Layer 10 of a small transformer language model trained on English Wikipedia (13 layers, counted from 0, width 64).
A neuron's activation on a vector x is SiLU(gate . x) times (in . x), where the dot is the dot product.
The model reads these tokens: "age " "Univers" "e " "=" "\n\n" "F" "ic" "tional " "shar" "ed " "univers" "e " "of " "Im" "age "

The vector x that enters this layer's MLP at each token. A number n stands for (n - 500) times 0.012.
0 "age ": 490,600,612,331,539,497,516,561,454,573,496,494,490,641,465,494,490,630,465,479,583,523,553,536,552,496,347,401,402,450,582,490,468,523,621,368,542,335,570,573,377,538,441,346,573,383,413,407,656,406,140,568,608,534,353,524,603,459,452,499,481,356,414,464
1 "Univers": 543,564,703,579,522,376,545,561,644,554,500,589,513,422,528,370,475,590,359,372,612,507,543,389,308,416,456,484,485,372,507,620,590,505,450,414,486,541,588,355,187,526,596,385,627,579,611,411,643,418,290,434,354,400,343,500,549,484,469,651,431,465,473,649
2 "e ": 517,510,479,439,616,494,439,509,523,647,462,511,414,605,430,625,465,510,479,528,574,643,475,532,502,514,464,602,488,478,478,491,550,554,591,639,582,575,508,553,425,602,525,435,560,429,550,393,585,506,39,510,599,497,455,523,492,508,453,444,449,558,630,521
3 "=": 586,516,774,533,738,444,555,434,475,508,498,399,429,727,473,607,473,521,447,426,536,402,577,525,362,555,287,371,458,464,347,537,417,592,561,397,538,312,478,576,309,548,470,598,676,598,623,533,387,398,416,657,592,618,474,569,733,603,298,575,432,563,554,569
4 "\n\n": 552,549,626,566,583,419,444,407,467,559,476,566,408,569,519,349,485,685,592,505,504,498,499,509,488,506,593,334,414,518,344,570,468,558,614,811,597,319,511,499,511,571,516,504,429,325,315,514,852,621,480,625,582,575,438,631,459,555,528,593,443,474,343,618
5 "F": 583,469,915,329,551,467,580,434,373,442,582,637,523,341,491,289,559,452,491,532,427,563,609,536,477,522,457,551,470,467,348,586,432,571,495,532,260,416,392,568,534,526,538,420,507,434,420,414,474,513,431,658,548,346,495,497,335,506,660,564,505,319,675,609
6 "ic": 571,401,679,436,637,602,720,400,724,621,667,433,464,572,546,385,380,699,611,448,542,467,598,277,460,519,614,515,563,423,525,477,509,449,550,552,469,628,404,385,456,504,593,525,438,389,428,449,669,594,607,522,523,398,527,660,457,417,554,721,301,363,563,539
7 "tional ": 519,578,647,546,622,485,575,472,536,626,554,540,477,443,505,479,558,546,519,479,375,551,502,512,545,507,562,565,451,531,420,469,475,518,527,617,540,585,509,571,496,467,515,347,496,254,378,517,602,536,70,471,582,494,402,465,546,407,486,599,547,529,485,495
8 "shar": 542,656,672,444,413,407,669,476,643,512,539,556,646,441,550,330,412,676,472,497,454,508,577,603,339,506,469,469,415,435,682,288,475,291,648,685,424,542,456,632,280,465,566,349,630,624,596,611,555,360,374,476,489,477,430,512,415,435,366,684,532,444,493,470
9 "ed ": 521,660,727,493,552,494,637,547,464,636,547,592,480,526,436,570,532,493,472,430,421,434,514,586,565,442,514,433,479,545,470,497,457,490,636,532,475,589,405,573,593,450,493,298,565,331,389,479,684,563,140,587,598,529,453,455,579,429,467,631,532,542,555,473
10 "univers": 602,721,622,601,585,292,562,456,559,609,543,406,614,540,444,528,522,525,504,354,538,481,560,462,336,383,393,511,490,505,351,545,594,572,469,416,450,588,494,236,217,610,481,444,497,580,642,547,641,455,428,445,489,529,308,568,537,501,320,695,495,510,366,663
11 "e ": 473,682,665,439,653,447,552,657,441,644,532,492,512,693,403,492,448,505,502,488,391,622,495,467,505,492,496,487,525,447,421,414,341,477,648,430,476,525,453,485,429,557,504,389,560,307,540,467,572,486,131,572,466,492,375,521,668,434,399,501,499,547,521,498
12 "of ": 564,608,729,566,469,417,527,392,461,611,513,534,461,564,498,450,569,637,482,531,392,413,513,594,462,436,482,575,506,542,470,434,502,604,515,673,528,378,542,448,566,531,565,443,456,334,495,481,502,472,71,552,482,477,482,501,563,486,437,492,594,391,469,459
13 "Im": 490,468,758,317,425,344,590,362,585,534,542,733,401,536,549,439,414,500,391,567,468,369,575,378,401,391,586,359,531,586,430,440,461,529,433,565,635,315,499,541,273,459,585,284,542,590,633,696,446,404,377,466,467,572,495,478,427,447,515,426,577,336,526,382
14 "age ": 548,542,551,454,537,475,507,507,493,710,501,401,424,586,439,653,477,429,364,397,632,564,498,471,519,474,447,576,414,511,534,496,471,474,569,718,627,625,472,448,475,589,402,311,539,392,554,449,655,511,160,520,516,479,351,498,471,427,398,402,558,502,660,547

Each question shows the input weights of one neuron of the MLP. A number n stands for (n - 500) times 0.0012.

n118 gate: 626,604,350,549,474,548,657,417,482,485,452,581,368,780,656,657,276,549,321,455,739,585,441,533,543,632,461,400,576,557,709,644,459,472,712,357,464,511,436,573,722,486,590,311,519,533,576,388,589,350,658,621,524,423,629,430,565,605,515,411,461,489,679,293
n118 in: 540,436,214,449,492,456,397,535,517,585,576,433,469,336,607,525,580,330,445,276,513,569,537,592,667,434,236,396,459,492,505,325,470,611,543,457,424,519,350,630,494,588,475,482,544,386,324,407,407,523,568,676,577,529,606,534,435,483,390,404,540,498,506,652
On which token does it fire most? 1 "Univers"

n29 gate: 465,577,519,254,685,640,734,454,448,520,581,485,551,464,440,497,404,250,488,468,458,607,221,584,554,392,646,608,555,403,415,448,383,419,397,605,569,493,519,348,372,432,544,424,275,394,453,505,437,522,510,463,415,661,581,451,355,314,449,410,562,581,530,588
n29 in: 529,420,438,472,534,284,621,626,532,466,429,587,715,289,564,517,563,580,379,545,535,571,314,347,384,496,523,529,581,551,501,383,534,450,509,482,596,554,707,500,449,610,384,613,226,467,501,510,369,349,686,518,549,385,425,610,544,482,524,700,366,578,650,572
On which token does it fire most? 0 "age "

n146 gate: 480,526,287,770,522,529,548,379,529,513,410,557,500,793,577,667,355,468,435,556,531,578,296,719,497,550,595,435,516,547,514,558,493,626,424,453,605,456,418,784,583,197,352,381,270,621,512,417,535,379,554,552,511,406,544,636,497,512,349,565,344,419,510,558
n146 in: 701,380,520,512,562,534,462,416,322,558,719,432,588,591,601,468,340,398,585,409,401,497,475,552,529,363,514,438,485,399,570,527,367,350,575,509,459,517,394,360,374,372,536,404,675,528,512,454,563,569,376,390,552,629,272,383,338,559,843,453,472,458,547,540
On which token does it fire most? 2 "e "

n164 gate: 620,293,544,598,401,614,564,415,615,309,368,390,489,648,500,466,468,617,460,290,302,471,474,504,503,378,393,439,496,472,417,608,385,566,567,452,656,518,571,548,711,536,587,475,405,254,499,445,463,610,459,491,485,499,531,515,477,571,528,287,639,241,530,360
n164 in: 314,434,497,386,477,498,497,454,732,407,390,475,445,542,313,578,539,580,463,523,594,580,503,524,594,556,765,525,490,564,549,472,444,378,528,581,573,364,580,508,418,573,488,621,237,452,467,479,545,753,534,399,536,583,310,487,342,576,584,421,520,339,546,495
On which token does it fire most, and how strongly? 4 "\n\n", at about 1.1

n50 gate: 313,365,483,700,512,490,551,556,425,483,505,439,536,534,449,506,237,645,518,561,522,375,546,215,579,390,498,564,642,492,680,633,488,335,578,498,432,598,749,530,418,625,575,532,377,687,571,555,614,360,498,634,529,810,619,356,486,357,530,639,566,461,658,493
n50 in: 481,576,386,342,568,261,528,592,473,570,534,479,553,501,382,577,580,675,406,345,633,485,548,418,542,611,391,395,394,575,415,581,557,550,454,439,592,577,416,569,509,518,557,421,240,724,532,498,519,642,488,664,417,202,386,745,486,439,406,334,354,537,317,452
On which token does it fire most, and how strongly? 1 "Univers", at about 0.78

n7 gate: 403,406,669,550,318,603,302,309,421,358,489,562,401,560,543,468,327,524,613,535,707,463,722,507,580,546,436,562,661,393,554,496,503,528,430,436,448,438,500,387,454,473,452,444,450,600,574,380,562,503,489,320,433,559,662,372,338,489,404,361,315,662,584,595
n7 in: 721,423,424,580,741,483,539,359,485,592,424,565,451,541,591,454,478,411,550,590,463,489,279,598,429,623,541,364,604,380,412,587,328,550,378,456,601,583,514,394,353,341,526,382,516,493,617,563,474,490,408,589,595,459,610,547,548,607,383,467,566,487,602,607
On which token does it fire most? 13 "Im"

n95 gate: 329,418,517,424,467,620,549,199,729,390,479,608,591,465,679,229,430,474,569,522,316,606,561,384,380,478,496,576,503,457,432,546,438,571,611,294,608,376,527,508,559,520,471,575,597,487,555,510,304,359,546,387,413,500,500,432,500,522,486,508,435,601,441,521
n95 in: 349,540,540,415,511,511,523,392,596,648,587,597,356,428,605,573,574,677,494,589,406,432,409,587,536,533,495,569,504,564,564,578,534,618,388,514,571,433,376,586,398,409,549,414,393,554,633,512,388,474,371,299,523,400,314,548,452,544,505,443,559,639,594,365
On which token does it fire most? 13 "Im"

n182 gate: 472,478,486,548,580,418,606,544,444,545,456,365,416,436,533,639,435,564,458,544,555,383,653,363,489,477,681,631,498,553,470,362,328,512,476,580,345,663,673,435,498,441,352,715,517,424,396,566,547,521,554,497,630,318,401,656,675,562,558,637,365,480,489,422
n182 in: 494,578,360,431,431,390,395,459,502,458,335,580,528,278,603,434,333,592,650,457,528,362,430,582,363,586,479,592,508,368,505,625,492,439,532,547,537,198,530,475,384,536,484,401,478,557,499,401,551,473,295,434,495,558,453,525,392,628,584,477,443,404,464,490
On which token does it fire most? 4 "\n\n"

n105 gate: 609,557,604,510,554,407,434,478,202,474,600,377,516,477,621,577,586,491,443,493,496,532,265,589,391,324,681,576,484,592,529,540,517,424,599,522,403,508,519,508,523,653,520,434,470,617,489,543,445,453,609,404,470,434,450,438,479,530,750,712,640,380,585,345
n105 in: 262,640,518,521,483,440,379,626,340,446,441,668,535,695,546,421,591,517,371,514,525,527,447,314,621,483,477,343,619,531,422,415,568,507,651,459,576,456,620,482,545,545,296,544,723,519,420,353,556,671,534,557,639,567,514,567,547,608,388,436,342,430,538,557
On which token does it fire most? 6 "ic"